Layer 3 of a small transformer language model trained on English Wikipedia (11 layers, counted from 0, width 128). Numbers have three digits each and are written without spaces.
In attention head 1, each number of a token's query is one row of weights dot the token's vector x. The head spreads its attention over the tokens so far by the softmax of query dot key.

Query weights of the head. A number n stands for (n - 500) times 0.00097.
q0: 341605523401657618753453606286842245473757234669341687882317479487557721569688644712732805355500505445784504618637347293412404623477283521301470522487337644436513408474712434369578446584587510717276513389595527462615383582648478545477337557431797517686308398458331276316596440796544354712551335368605251534419326395407504588329491762563419315531464309554736661667533481495659641655655
q1: 504512638429394460532441401320411660536340351405678387337466292665516555636520492563308392378450706735350616549416438626440594724546866472635691720550599308397458434480444540439644721405695739330402638528386403489431685500336804374634706371213487559429590334451380469500426616439319515515423409693471562387383440476583344421445654367228623468464671512408623722326478575776744441297413
q2: 452368500439493421465623414737392483507476514516554430520652354684618439450686375568197251577510486621427457353543511625487520616504516516493562566497551513440689639416363425563443642425554570473547320438623437546333670358386417640434612368725231540612607421328445576731722377358283477490444504564292617335538603405436530523659473188409529605552548493528423302444413486639458398586223
q3: 419484586759503572596479646687636533572574517712474519404303456629523474309413394497584493500611338456563446620478544329364391334483591492565597617418332455466569429503401532600618401568417510458380393510380381619278553522424641600656429477285542683445659464265523244434537449462445421494249399565359463426421585458828474549461429551519608510434300500675497554370567387315547652471503
q4: 485385413310434550590481490528618528500593277334418545631497586559548403509467428227479621572399336639423627506509433718460518464363424500527532710336648533623479459557550503625481543627497287594539597372528605471213531479469423456509509446508444398369556601509528615528497598559564438622233699452418341526540432521522476451551533374549333385387390533506634560453426394803525664592457
q5: 718279450593500467447627625456391359620453691534516418313513457084445560403669323647386346353469454748469395463369705551492520300188542538536508570427571543417836691646132428716649609441535723460377484580717423535496480415440544394451711673526315763436811469659392597448533442388468438515611550282735521455504472595312626523539730713485479480448308523488448376333597433193746409488484
q6: 561432629580557310386511508449559664410514603617734578606393605602511482398561400540746462356496470425328489581483367328479339296579545646623552588618629646279462315243414414637380694500550364619665608308533599768555515640474507444437536543583410386493547806531609447460530444552514300538180440371537511729280493518462663548521654275747403378544446539361260609448453458519685626475388
q7: 479463565671741633412469604438760629384467269571747561544487396404868578443280435829626539699713599350572416542504478582496357658358333766570607580496504598359516582545576360555461705385431398644639405496157572452540425572437592419310261308451482366648482450586321372458922500676865368555261556615453461567513454459478565524447537463366558086404637403634558714593620765535411438562541
q8: 438487566566367772536547855779673450294460696107567531671666613455336464727553359576637766711526412579626513354621514402352522786738362511755384522686473337509366154593660455436514495504610418518425660151583509323362686209288473564377491593496336434621495357385653574667458208340193578530560333398306603623396500425369399432924478834491481605423630465246504407623454462601371616621469
q9: 723515557602572525496320678275508239636553520578619515644545541590305411357351435462489556464609724508620654618478468650548557467766745486180426395712396504664317548614521565804311649550314392589266673639460559470430402665695430571646319527493692508338475517636788466293412428459458489526399352538572693496343590538783443518599500875518483555422415591293388492409319557488678650465461
q10: 570485570562585406488756447449167421480554492549625465362649466357303523378705458570577390540466378832424314420440652364441407500524369537379226500504648585451542745674254617284329417601392483523663325336476540274462603470563480676632730848650179604531259539333390720433597367458585708335583557240621565507512520527299500470712550661448404608587614531377266565468595504475412488539606
q11: 611319707599597640582509477491346518491214786530402233386344539477606629291209183198377407518374537491262561568733472460454593367491509564558410669410447381445595277509742549354421523349689423518469309545633536388843459625257329555678487407194447412642466790403540682617601326802642535470663532598445323627545482407233535695689292624360629682401370583757688630477777594500587376183312
q12: 367334423623610456614377464491653691590538653763616272365719266500338406445407593393704536531609540402475529351110450547313738742298467367221471479657457377429658455708542483373259265236517426586479765547416465595529430737639617509478547559240718420581295500692513479257442408575496367442554714107389411321526595752486513594530675490161399697444539597544242692425339419574443564577547
q13: 553379547805532466545448390545673594496364686465492532540500425508102496397448512427175479458666483572484610587696342645585556725496535389476547872574367420357429576684615520537572500581328701431504266472604591465687554508771418446620455440600610516630390285523128551459525690366456803695343647395521352546537504480445448446636460423647382309336561747401378479521611051739667379423309
q14: 458621487316592535621446473670513547521608392674669388388096385616266475359425483470634324699393215171479578478712482366744554126257480485416614537255424429754496575801652437448425320534479455394571353483665565394679564639637572634383441521345532363268477668504581521590561665701500463273553452408649518340672761483713679556571592571420659349509632363684635649465500295170261412542233
q15: 467305421460422658538460373151508605697302602468779508733460472843517546508599356625599731509248656461443480333536939322385525300749400535475343642516529566656285491508509592483422504566623711229400542500363538411283572431500618324568675492400703562266740541686311573373272349573442431428444296525353400615500441272277442595632741295603424547437517603479414353483747188406449388454525
q16: 385569528480603716649435484411465224465546453415481754828202369512428319413492546450747355721598512300751537571697613324485473693496308505562330354489301701488265367492613554338492484699337194558557577612630594552433453578547481492366396477422608591469634856551663526492512361593588459585593600546846316577504605382391375365352492530679570575581581492406576428696587301516488550550608
q17: 521653400374490380479459390415468401591545243580619662603109337674670451452465507573652449446722657427544439676527246469556493601621460554616608616652563500496361526542820476482547511604693526616538493528630479574618464442631546741478332507388716452434401407616645456411710568497420514611537467573536193716610341302559428557341444555517594564740694472432369667568447533504608643433475
q18: 638486281518503548419390518531620542382596563480590418592625443686534268351521733659462377361679486540382635376416704655257483544511627719538470399617524452224638558425210420457536549655667604337380462719333398520447500436412563550383303486608511483528699374576427443542511256336483766473570468479418507553359356524431602543390603631516608532304632497641604442394412631411425379330399
q19: 482507523420209616602774616645142514453387715349328345416416451566489690486596259360521354702409552519378486452483722471592585496541510530457462612597500521470684597599196589438578434543645473389635425532515690507448464584558489279628536269661194617468519377510580755660448567357457423435372656364489500616453623475489691374496607444500296500601615511511402511419412345588316346572655
q20: 406325607503297503458597540532410478452612548533519394500567512756422519528703516327619671422460375516558383377323543513431544355616546481352439463500516469376668764419335465293362596453503578276509226519341513308473574429420500494632390472584408559636449751422573466676383315433497380442616592487428566506564628604308519380644425384455419655554436627519429497594571433558442434535335
q21: 575652710462590503556493612425421783585609589550568673433524519414548542494352481584426503497405388601541671610447548384512500552204481318591152386582656481800412459539645510347629440688484588493549740402660503519353702383513415457473510622515514510350659367670408497385540576569529487525635642422547442617447451487421603645484597533574710447316533382434500510453319435580570594490640
q22: 534379596586565497593640487402382259591426774518441318297597421484649381506528549416373618455631500487668433401246540431571407393464530440544379674470488695513564755553357497461484535491426409560668528541484574430497490527437747420439578562555232395534503680500336543617597494579522543425527526569263595622478576447405667446581618259455436593570487368538453493468444487658419284384418
q23: 463533526443484417295430474533646400521500496535516492500644416283529516335679378397443526441312662338812728256369535525617410658504622608590480172357561330551496955662379701290620679525431496582427353302563479433749571432500322517559734504654589358447612577672343336504267596245508484575536295279122620356225566537534820480593749715543668555388417468404542509576403600584500480376492
q24: 367500453475527443521392489527552407390480493402554638453388560479588524323574554354530422185364312578347420783282407422506361591757421569596359643431602564337440318433622565570496372381550584609453330524546726520648694540669645794605503672528662517367537538519259613262482463421517517516625433527507415358545534554518315396439459489604456158486579446327458450692436460537609510599548
q25: 310248462496496599447765653592371364440699702329413371585508515729520516605261539445386475813519364306504612403577350756699578377508687240670424612584461383516715678629328417500475693256477517247374461635427468580492500515508440374516239284496401586686620417365484346604455403577169385530423434685541793617653708575583278451527658527534496500468472294544455405407593274449606370409635
q26: 492595775453619441361572571185586532375571508627592630421470469378623516331437476576536588747613537679597492467546513436580702526634619548364450410701404721637539496413461316426704410460437522364651504480706729774377366422658512706443580532640678378380613791553690391772368297516612648408372600648255659580748626651538393542559484764340530459561827177626387342447229323543554496552492
q27: 588374412195640586405303459559614727270433301565349366510619472436505471643597322549514729470381753262595619640736556646477515464316566349217669628443597741358358735293638417895546515320529295432427515568254470420486683197510638485530495408666178351675670731264274528599324367576403301449382794519631505463614367471690202370597553435630846645564250941955381794575619757887450675456402
q28: 579495317709384487643192515519395751420588691599308712872470268176458139789430347561736706370207442641728591438473337742376416300495518506406748477450687412573605490727638378615280624463472313303500570871514734703536633655273315582721481570526312532509322330562453450329437605614701418392677373743907764585733747453387634442607514223406409462448514362567610232390403525490524355453552
q29: 622123443821536333376639613541532778396580472431617380540413548734522401664370420658415750537751603486562491329662586446401388269670474257477692615325698197570601906652736342468778881406407704459464545609607445452557583482358705393556211464355661638613588042388591658422687500461572482517247148451481231530638381433481540569478469233444592634568545362583271472468602624355588189495414
q30: 377541737447491344631388677694295717454667714185568473191461464616418628361437500573536361223402638600611197350310327727422699339490245456491368339385245550685283753523386559331262467263405594363395701894599369191447412265551435519364331527534530324797386661404200727440363464513482482456531495623595615431500477636514230504826527725387441711661394379486629647537513707422392400399738
q31: 369409548543721481443780707500180480520600629563419400500554426412520546818620505282365749396500553326283766812696484318731254770580539403251466446490485320836475654425357804547511356288210189606555227510641655388602737436679792495656485415691187295480522025693454505361186654362409534568431684444458807591217228233441355717214318443548544920607510490474267679412567628587651232307622

Each question shows a short text with each token's key, already scaled and adjusted for position as the last token sees it. A number n stands for (n - 500) times 0.0015.

Then comes the last token's vector x. A number n stands for (n - 500) times 0.015.

0 "\"": 513523559460446555436517509643309305458409509413549415616391325560330495622405641489699543568467
1 " but": 394580557455467340462575646563262533529415474609509456634420298550397439563222557423604520535282
2 " he": 495594467436447303605545487485364473614534468407521491637341267655390401546219682469544406540308
3 " also": 482668258479479409483492570517413487631422411407517474675340300553355593517328620499427445674349
4 " criticized": 494450420518566299549408616534306337539483435587521499502398437484384466550428439376549493692382
5 " many": 530491388460512296392658593470274388593465472424517534516329310579294415607219532535514530576388
6 " of": 541452364524424384489509583597396386602511585445556522426418272562306466754232603439571544548347
x: 466670452485389584453526457518605576384491394419445451496599571497536413519498499470561483601489418507529419438523277503576446469455567503523431458462332402592524489526417588501466449501398529591416527503455478472502476556514622386498518583455732448554519356652559621499591639448429492534554536469450556489488484548451502431565402391588391508476582515594466418472455630654578485554468
Which token does the last token look at most, and with what share of its attention? 5 " many", with about 40%

0 ".": 466720473447416577361630643517304303539489493433581416734304318572288498727206598597547710468457
1 " He": 485584510398444350565578478501424497611595481399530450679419347698397432571160670515602422501357
2 " ended": 324711375490481416396537542478335373551508414495431459714357324529371540575279545504461466540482
3 " up": 514652369555476395315576626668382348607510505469414604575431464539211503567334467455557577580486
4 " performing": 530505306476515466565492491581404282586435396481476465563335321545272470545268496496465541512524
5 " alongside": 569570354505477408455418598589423259533450404635531531486413458588316480472310459317572502456378
6 " La": 545445254465482344490662549543393353507410498542630529509255334620238543646240643629379421429408
x: 390640505353450626543388686519629635480518581467524488567491602463502522431416468550550505435473485464393468527454506590544580506535402758555494493384465549460514499544617411351372490460514448436514419487502519457509487479426469504525517506489587520421455536486524577401607556447529498388513483482371459512581550625577621489506569563399383452480513491513533361557386430567542469603479
Which token does the last token look at most, and with what share of its attention? 1 " He", with about 40%

0 " on": 590535483454411316487430652666392267502497607522552389655333446561193536822251564392648630434427
1 " the": 492612421457421328458471588586317417645444662491524456673390324596243495647240643514570495496143
2 " air": 299615416440497411505507594556214446540411529314483534689257378640183561720207574625493508614517
3 " as": 531664376445472298519566593636311323572405584555388588617285360603227466598124569516538669526327
4 " morning": 627625202448394410470716585617343206484428560475340521612165263619283548723236581656373524510486
5 " host": 617526376459440358449413595520323342698380581318492548484407238613252531606150494556311433510427
6 " at": 503461277502438305485477531592332251590525601392610584440337336619297563671210648416478591365498
x: 458649381465412586435374535522580573362495478419513568568507473460452535276439571663498537559555514424510500465480438485531391549588502553492389528506517521460490525494421509558457488600626462549464497590479540472483397382575543499568600471484675565471421488586538534431537584485505459567535522586416464400427661616431534484514426518539539462576564487507453418453481649482614347643489
Which two tokens does the last token look at most, in order? 4 " morning", 0 " on"

0 "s": 538608554437422373428562675519200295538542534417515373626467359609331582670233655639499607479544
1 " Song": 417576523462497417519702459548287372550446535407618499718387287534272565546275571665499526489427
2 "\"": 417587433472465585448544491612318311486442527410493496622371308558333488617357619530660554529502
3 " –": 530617253496480488469659555604377408409509558547282668593277370557322498627326573550541627487521
4 " ": 634561360495475411512580512522292539490473661478411757519365225575278439612260679607498458484327
5 "1": 875285365491469421417555658473410327477435642396688724471295278600277450638397790683426581371452
6 ":": 531357193552465535413652567496412433501430524510703661437313219552294459617207654425481609488467
x: 391727435532397508474383603393526469376555481533467560577495557490487449445528574532527463376496543412504427488410453586609443420491572667494536496520429441548534484474472629528412502489643487478407588469506537425541523417512581520450517566410689456580502530602532561385575604425507479398557389471439602446449380488478417548432530465486383538503661460538495467389521440479473441501611
Which token does the last token look at most? 3 " –"

0 " he": 522533587411407303565555467478381516611571425375488375654421256687361451598117704493528431546339
1 " was": 394640431445487501462658446556308366591542414440550440722343297588347478752179690590438545539360
2 " making": 397507404478430372449596510545517362508515468439477498711361252512139490661127474478491445561440
3 " $": 530550310456455275337610545480371384555457523555323532575313184633296446657261775569537272642320
4 "5": 693494369433426362347690678437351267446433607437412660542238180716220508730180692704310565519425
5 "0": 491391337490511416401609641425383299482345594395625600453322144650286615718140683698411590502476
6 " to": 570413342520478379467579599623337451554421605421605468455320258506319544753181593553613494514255
x: 484627512517394599463476595621568512489470405496514580521597502532405532447359458571448353536506526528391450494478394549576383494610606657539395454342460440449413507519508523492458472597487577450438525602514538579522498579545673541552548435442539558559468483584603515471505606358513364540521524449439532412427431510484502541529485451599512576537531428531483473588372605578479485616532
Which token does the last token look at most, and with what share of its attention? 2 " making", with about 50%

0 " time": 512485549459359517398626589580371433516531508426572412702397330594218550690319545510450534685467
1 ",": 304722354505401537408653707544342321499386466519515483699358275573294423638331684516500585489440
2 " and": 445664429484445508451529658572310469586456542500474557544434311499273488675280568460612503512185
3 " do": 593620373472468417457643561499337437462460566515535451560373289567233389714403595520479379609387
4 "ing": 504518446487520403394557618483330290636400521428519571511386218557236523544233605497558539512542
5 " remote": 546472337467459444489590659453187382571370457423452499527351322539232481630312521557410538510517
6 " broadcast": 576414317498522404528482609511268356628389496337591496474296346550338527575264543594393604536504
x: 548501524453427416598369600580663547478460535524500600597446534443493558429501563484636413570586429413435415563503440440644666472528465733554461571470458481557504423641404480587498530555473563465432473506477533414485435481425551647508583472581771521504353499575444464490442535470583522550412529545529379493558541568442547489440502381436566549522540481425519436560606557497541426545542
Which token does the last token look at most? 2 " and"

0 " In": 517622536402454264402550579572421379492512589446619479637452475635307484693192478451557545351382
1 "spire": 489522379446462451458538483454383448496516601394457390605382300580315494622345467449504531523555
2 "d": 440580303417525331400466626519375333465468519442483592599337442565353468636184522640533546483598
3 " by": 500550381474411422447504616613307384543517566458420543507460403522303496645203549430569480480323
4 " Lord": 476522284459528392463636557544191400544449431388402530636315326575263612619183556693445567425488
5 " of": 558491270514449444504535597610343337566494589445445605458375334530187525788198599513527575450335
6 " the": 497415284507523384494516590553292436641438654476494590422388335519248534651273616565581486519176
x: 359584436591344486421472467627565536550541461409563550527588583475393466513363526483485381492482515482537448425494362444512396511462426682563485529569523454503590466403561586500476423587444500497476376521466520453526462458455774464585492487454653542580459462594497510558647538515496480475519515411635626427444498513532466430568572498512417519357604576527471471527350527572550444535502
Which token does the last token look at most, and with what share of its attention? 0 " In", with about 30%

0 " (": 515642555434376385456586576469259517486486689470649392596389307604321558673233659476457520368388
1 "J": 379596444427392508431645589561307343462483501469602499677380351644422600562202639651344458480405
2 "er": 416622513414463445372716635524182366533422470397517560578404338523296446699171557667424668409577
3 "e": 462592362417488543439679623493277391625438506367457596599327323602207487666077569778405689455646
4 "mi": 540417316443440581485704630537385435573479472430464613492312336599321537697150500701316564392597
5 "ah": 615465337441493477451673638527266355640525427393492624501226319604300566675142586728412709459676
6 " ": 554268375506498371449595595508199547511460661449625663470324197573260485666216694642448553403432
x: 470570376464594442462469518513434503507571461386461464524439520425455442498357502580453553507513572501499454334450493441492358562425447883554489447495504427480588469474560420533420533383465676428353422461520456457513475483566569531497468456542700510526554534598564525467491563476484527526449506509466709403399436446573494483435487512531598465356614556392519445477462560498562403511524
Which token does the last token look at most, and with what share of its attention? 2 "er", with about 20%

0 " –": 425691438456454509410681599569318388409488617595716302693233353554351555670313589520504671454493
1 " ": 334786454465424446459572572515234520492478692502580385586339236596288517674210725593472488437329
2 "3": 280742380412411421445667745438425320420419636521315581557217283638264573710255726629328647423391
3 ":": 494708254496420536380641610472361432503412566533282661639204226544337494666154681425442633416483
4 "1": 768411346474491533435569643426355280452391646403393779501266222563286530653248737709364611339485
5 "3": 633360344487482554459656662431416265397395621450574638463228235576257624687174644641340651416450
6 "\n": 517363423495477431460518547577387415482536508377647613455397282594337415619412660379516441546444
x: 532740476537516435460360554521477519414586495479391558513498477440381446584422521533461474402578416526574421491440498473585385484611456681557543467577466457391629438519421577418401446525521548407420558521581487404554452492530436453529499557433620472352512563455439535572472607433479503571504493528399575407403510471498456559496574477571510501466553313505407456592426464647647541429459
Which two tokens does the last token look at most, in order? 6 "\n", 3 ":"

0 " for": 489513468509461388503562616588294362528452523556500430545400361553322495719259562448556549517308
1 " \"": 416582457440457370527527506525374463478462631473545503632342349625304487620282650486574415617293
2 "a": 413607333461444473500528627636368324677410688528422534519348445586369507667288637583487539621473
3 " small": 561528409513465415445602642450218361579427442576426554510473293572316411596376543505523512622468
4 "-": 596512352491429461527569567481303525486399549400446618544265275555247476579224673589456460616409
5 "time": 605564431491453428569592619544356310555461443584566555409267313683360434692332528517381582622579
6 " travel": 590423266500532372525513554461272372625449490376578523504282342633310501577305641587467503565523
x: 617463425509437473548377481538663491542503470429461671514475531437397540354489517473570332503612454470394457499475432528594576499519404760574476549573530547510457461599437403572389369523465583436446519553529578531417459521453605513446633468595689491529423545553515450531483578536496577420415490523551522493506512584466465452455451344428639472508564392459466402620542485553417453538459
Which token does the last token look at most, and with what share of its attention? 1 " \"", with about 60%

0 " subject": 546552662461433340409625614437197409573410430354591461578454324577279623550223536536424654570501
1 " of": 464593423503413429401533612600298322590490618478555486613365304562264554755241626498542593493346
2 " the": 489591386481461344446492599578299407658425673505490531613408311561294551630288639523560501525187
3 " W": 438556331441514302403660611566256392546562561487354631651279347631327534612228629679510537480478
4 "or": 460571456459484481444605528639443449594445499403537604481331361573321520673141510564421626566625
5 "d": 607418239452528407423579637547339405531453524428483662459193351544273508642106566727451583493571
6 ".": 498295219520497461394602608535289339555487509426589478398253287599236477736207556590559733519488
x: 559569404588509490451486590465529469384579518443437473484603367493477426529450551619457383398408562472492490467436519432526418552484562806516495438585465446515483381525477558481471524514497629525488623540502471521513398595502516469479395515479688430560423355524652572375578503411503509577590565505563642495528546474392403508518431409479531510479669474479450482502454500559725531485582
Which token does the last token look at most? 1 " of"

0 " However": 464530579431499368397557664531372402520369496518575477645427420585384534575326493410528505532397
1 ",": 321676393490442443431606696551339330505398465494509505643390307606313399613333648482539582481462
2 " E": 395582462399518307387650647473243498500420556488424559608418428641291472670223576596415528456487
3 "der": 479600413418503515484656570478259368523460467450514510548367308547346581662129551713387606538561
4 " also": 511598265481496408466476585510322428626398489451492553590293319563335599537335595523431507624411
5 " criticized": 500436425529547342533440637531237326568453486602511481500368421492388518524452472431513565639422
6 " the": 486429357492506357487516592584347430645452671466530545448372317536283516633294620530542484529208
x: 401654453523400514450484490580511582561521464420567545484583552461415509505405479499462375546504497455552413431481358478530402499447409685557495509579464491473604417459538574486503466620464514481468352563454490434537488433418763460584474473434663569526465479633478536545686542518525484480519525404626594456405495544480467421595566479565406540387548519519495406488405600631563433535506
Which token does the last token look at most? 0 " However"

0 " contribut": 475525581459491379440469558456371314596453461414531480553440350721249458640327640504584554677505
1 "ions": 468536551446508395490488568553373287513528426464503482582414397647307547640297532550606650648679
2 " from": 431513358510451374455463557601324423670427573534466598539447379553390481570273540386521551447440
3 " a": 527506378482495378437561539594350461623429681511463625523370375571294471643261589489574514572279
4 " number": 594484526463518309457642560574276467580500431419439624484378310621275540577293632572513597650572
5 " of": 571466392495455375456518607542310444570486517423455532507440245535278457717210599482565558489369
6 " session": 580515327493532382572578488569285424512373477391536510507283290604344560585373565559424608517495
x: 541568497575345484483400590562660583506459458534476553587366479466449481450470631354578427597528520458574503625441354510530570508510537641528482487429562629660500296541470481509471528527509475479449549534560479351513497567494565628452657431470737511507435448480558473489483491584608490529505366344481444489477582591471546423507377346576553510487596453524507464530514506575480482511477
Which token does the last token look at most, and with what share of its attention? 3 " a", with about 50%

0 "\n": 449589460466400463460494532567376457487515519352569368541493370584369394614427681360543425551455
1 "All": 368663469432480392338666533458276461501531477528553388616452321601395451445247575501504502481484
2 " tracks": 440562461434422349562568541511313302502448399311526467682408299649349542511278551532442576681544
3 " composed": 447515368462522447429529492496232353548463561429411569570384357540357441457259523542544477533459
4 " by": 584520366489385454478489562613329346524509525441428558515456349567326479542242560403557475509345
5 " Bo": 673416292464524356475750576526370453577424510456511628517355336565299540502230621611362473431507
6 " Han": 541416339455594401454752563494233358533459487475594550497326327548299546607190667674414518409494
x: 533550473428473411592410458625587582552531537482481523583451581579463613418519468419677416392556468560526534465469528557552561495543445797439509572485429456500495527550611383417373389391554474511533516496527629487469438451507467511467535496526645621547512525662598513495614504464536502450575509458390492396545639529598472382607546574439479462552627453506469500442539465581473560509446
Which token does the last token look at most? 4 " by"

0 " book": 579547638471393465486564565421213305619477368247555479711429271644255460603176632596542567611443
1 ",": 315718322510401554459712628560331253524439426464516502779329260625287356673295698591519633516404
2 " the": 506591333487436393482542579566332390698447682488490535616420313577272483636295659531586476548140
3 " ": 469694356480446358508560511497246557503503640453392693555356208615267382681181706618535453526321
4 "Ancient": 562467268498532411382507607434207459579455399472403531565381287549437530692225520598447471499459
5 " W": 717405194471543275399693606534210395552560569451518629561200328621303519612181657723524536486482
6 "or": 469430442488500505438634512656449433619440505408456627453274327586298519673098506599393642577639
x: 494522484391424456413495553530532423454601478561634390475595550457489545528463546432555373539510479509475450674407557457474473407418561539479511465397421595532454357410635588369291466448446457583506535567551451486505626547569497409495568459487647536472575398491483487471620448609572416557589512589357491492455472591572417548570530486456535578498490491528483521547506595621586420508539
Which token does the last token look at most? 6 "or"

0 ",": 440701484491379554428716682537306299539384485521622347738312293557310450655312688577448629422416
1 " these": 457544518456479378368517614406335387654464429510521436667385318591380466571305498466564527550370
2 " being": 488552474487486466485585494518276337692414422516520540635349328508290456626231604504476620552488
3 " the": 482573371486471344459464588564317429655436661500509567589384331547295508611272615493574488549178
4 " true": 514485342525478422411513634514151271546415432611450473566419231530309497626352498645389483640433
5 " subject": 614477376489461387484675602438177429603391412376467560636418289522272641547234525568360660587518
6 " of": 570436348541476382436547599599330347589482593443541537451422236540253532775254617483546560525360
x: 449669488591398587460515458529555583379466371439485440545462494540488404477505513517582495588472409454500405459541279482542443464452569622513437445479370390580532445506412575500418443480436555623413508471457473496469461559526634396498502524449698436550526345624587616475588649408414485511576567446502527453464535575477532491556436423539518487415590601577469398519423640621566472499489
Which token does the last token look at most? 5 " subject"

0 "where": 509436530402439413397490561564370389566406349473529478607417389553320454553246515538517525623553
1 ",": 293697361487404511432638693575348297539379468553526484713359304612292396586288687545500596493438
2 " but": 417619495469473385409600670541213502543394525622438527632422294545400471520201568456581546502313
3 " he": 464591410442449333585560517473329478639496477436495552627315250646396404524197685495504419525338
4 " was": 590528260493527521468618470545300368586503453449451611565320300578385478699242662580437527544367
5 " making": 610512234513479403493630523547485361559471496462519518572360242500216497590198488503460477567435
6 " $": 494450324512510344400629555487333394576417539576657550435297198569316479616299767573532321595320
x: 541624483557397553542486491446507539482387570579479580407459486434462620428416406676436425455448479429565527548430507572424449546464468807529432458494318518419427586420450454587318411513459527416514542498454474438454476458440479500489623409545624598527426647581509550462609671480466469515495423484504597433581481491436534536545448442482486522413666558406496497564559514489528616474525
Which token does the last token look at most? 6 " $"

0 ".": 465724472446415579358633646517300298539488493432583414739300315574284498731200600599548715467456
1 " ": 368767440470419435445516556491241542513471682479547411583390248577300450670227724579524465445353
2 "What": 383496366432521362431594490400426404682449555401480500747412292591236398546263537527538431515340
3 " was": 481570271469521494469631434537323334622512461398421591604294302583362424694251629616473596565362
4 " p": 568507295464483294441591578457248507608437601424453628498368218594268416539264583574398395471413
5 "reserved": 574414350489564440425492538497229416574553414450508541476342409609328462563201461521454593571569
6 " of": 597429317526474482477515591578338333609518581398536555404440266573251465733229637487550556514328
x: 457631524562331576428459491551629569372498397418513477514500548542541394512492494450623466574502445524526421429538354491540449460411563598483396468513390410564538465519391575498471391444433539595408501472454503494476441561567660410518574542436717472519536359590583631484531670439407478534570537495486571473534512579455543484540447469540419481436692550535442462517416650593516493526509
Which two tokens does the last token look at most, in order? 6 " of", 2 "What"

0 " of": 545555458488396449448540615587292394558482608495524443605396379532285542773248618509519585453359
1 " the": 514588450475453351462482590559303457614431637497509475623414348543309526627293621531559502492227
2 " W": 318609416437500331415642601556280411544559554492465569667327356624353526603254621656506531481477
3 "or": 517606456451476487456597527623452473593455501410542544492364373563346514654174511555421611557612
4 "d": 527516264436512421431574625541356423529458516426428657527239367545300505631135557715448581495570
5 " |": 664463246517519523460489602555344386508489555607602664454362284598326536637258633476525618447524
6 " Li": 602372247447536333427680584546305448580486544505588558528306356557316433607222579562392467407461
x: 489561488419430480572352573540601591525552519527508537481548506548423513347521433424554419443552451508464446417500593564553515417448443783530542574508426441443528583584662486456308496375522480496474453495546489550488481571465494578440571391517683467430430618480548548405530484447567499395559535623507474566476547528553500581616572547453374421466611454465461455419365472586507370622397
Which token does the last token look at most? 1 " the"

0 " addition": 463517577432457371395543626466380346579438431423620415606424304709280474560305514572504615678565
1 " to": 468555499465475352428498646580279411600433523460530556538371336510369543655207565491625584474341
2 " his": 482558519457480228447429545444295348590473550385531501630419322618355509634250599485636486490323
3 " on": 437584356500430317455447638605419317528486564477455541584322380569231502760311538413615620491462
4 "-": 605532289496389487532538527484350507457451553442426671578225282578191520669192643591437499596390
5 "air": 615468304519473444480516574589297404593469557468495616541295443620321552668258475546492639571645
6 " duties": 556481312497529319557583604555270303564434343387524616576300333603234611646310577584457709631524
x: 525437409490338475412381578510548556442507498354512447557411600403502490459461471413491445546516411437524497566528334451461541493444554741534504587472412565716491313486373552559467503488469467472489561546554534484466430567475547557614618461532686558550402419508527484552423594594514499438529409435512466517487639548435462582518401324480642470449611460539412464584500442550406588556508
Which token does the last token look at most? 2 " his"

0 "\n": 449589460466401463460494531567377457487515519352569368541493370584369395613427681360543425551455
1 "\n": 395645446467410457462496531567375457487515519352506436530478356582367395614427680360543425551455
2 "Ho": 403571370461461327528559484640392433595472580502440472602376329603295561583383566521408519401530
3 "ward": 413511571445494350559605495653385306588368433572547542522451367428263623637235514655475580362468
4 "'": 520600320454431322463497633523416344450382453283368576639244290580263529809337660565567457448498
5 "s": 507469320463498277448532638547266282536528448402440667561400334578298580648212629639521601492567
6 " own": 515482399509506363511591594556275233532450435512501534504400318556325486689358524597452516630478
x: 466481461494433489529374476519590463487451546466417646452492660479479570491448548539626415365562447489527447605499374554505589502492482599557410456482550439622456311520482572507441484421432454426464546468502528364467316550420639591465534401521592518441441567472596481539521484488595451470499532567497459485392559627498496615513498418429662405486483470494434470564432461677520431636577
Which token does the last token look at most, and with what share of its attention? 4 "'", with about 40%

0 " spiritual": 541482575466468341501500604414222320548377403423499454644400277636327534654320581551516520499436
1 "ly": 517535354424418522479608599525428334573539518388448470656424328579240480718303571567550558501566
2 " and": 475627399489436490502504619560337412605457525510464541576437318532275448684257587484654516511189
3 " natural": 487545354519479390479519671464186383622347447483493533580438270605367585660315616521442443559493
4 "ly": 488514308456462471466608617526380374589556503361542547496325294573260496720306601528535550494583
5 " at": 574527327507462292519464536603336347635554547453532515509401384581364485669306684427506512433441
6 " the": 481440322508496350501498576559307409665430655494493551455425302549306507635301659517565478540177
x: 385625436572362465441486496607524551576510458413595573520582526455374492536395459497495372530495491469538425393497376433526354485416402650556474522566508465484571459432559564511482458590475539474486412533475497459534437442470784446601524489446682522543451453588508538532677540509497457439506537415609590410480517542504478402559540506496427501409585595541493409508391535638550421549535
Which token does the last token look at most, and with what share of its attention? 2 " and", with about 30%

0 " radio": 489546513396432463474595639541262419620389490321630479643358301640279589638190577636406589561472
1 " in": 425676461478370401457481595623346273595469635442496494596417318579303475681219607396540613436360
2 " ": 343769418447399399477553534547265560520457653440439567590370252624260433667170726618498495516321
3 "eastern": 490600375474341391483562632595239378499499414558382499595327294605233639636379621630320583652583
4 " North": 689489340425465368404685695477205488535293492463364545657258343612231550638151611745393578488458
5 " Carolina": 677515373443459401451763579663329368524481415532535524565116380619433566721233549723319667414540
6 ".": 454263203520451503361625635502366377555434528388599494387186277607218443770178598533556705562497
x: 585552432560550495430492563449507502365555511445380463495579391417452414493461531622444345402398582473508466471441493418491396540524517794528478459539467498509487399553423578497434521523494689524497623616495468516517406547509505389486399533486602470590420385549582569372604541441510513582606593527530638513479508474417382492462433388512471486556562421515480473491484468541688527489524
Which token does the last token look at most, and with what share of its attention? 1 " in", with about 40%

0 " into": 538548509485407270408454656690349303478369480524500508647404412418249622761234441472600547474285
1 " ": 355778450469411396484515530524197587449464691507592373611354196621213469673139715617511431456326
2 "e": 425673427435424490458643584461199297648342611476430439624372272662185495638102693694451614578611
3 "vil": 423698361461458444439601627368149367568452382425484505636368238655281543624146556695480600476594
4 ",": 723521089526448486511655652564298308507396429502456698579348200637266414651231686584529586449437
5 " the": 500481223496481398502510604547253428682420691458497611473348240557219501636220661614553462507121
6 " ": 551279374506491336517547521495201583486493676462620720453327151579237380681169721624523439472318
x: 457593401483515426486471511556412464506569405360419434494461521424488427515393501603462594519482550518494404349438498507542380568394430758560473430481537464475579449451606428562418476440435612404358448423547509406518437461499548482507457468559648472551480591587573508459509595503498504546448536509381662388448459478528515477483481479515545428333673569397510477429449530494565382550475
Which two tokens does the last token look at most, in order? 0 " into", 2 "e"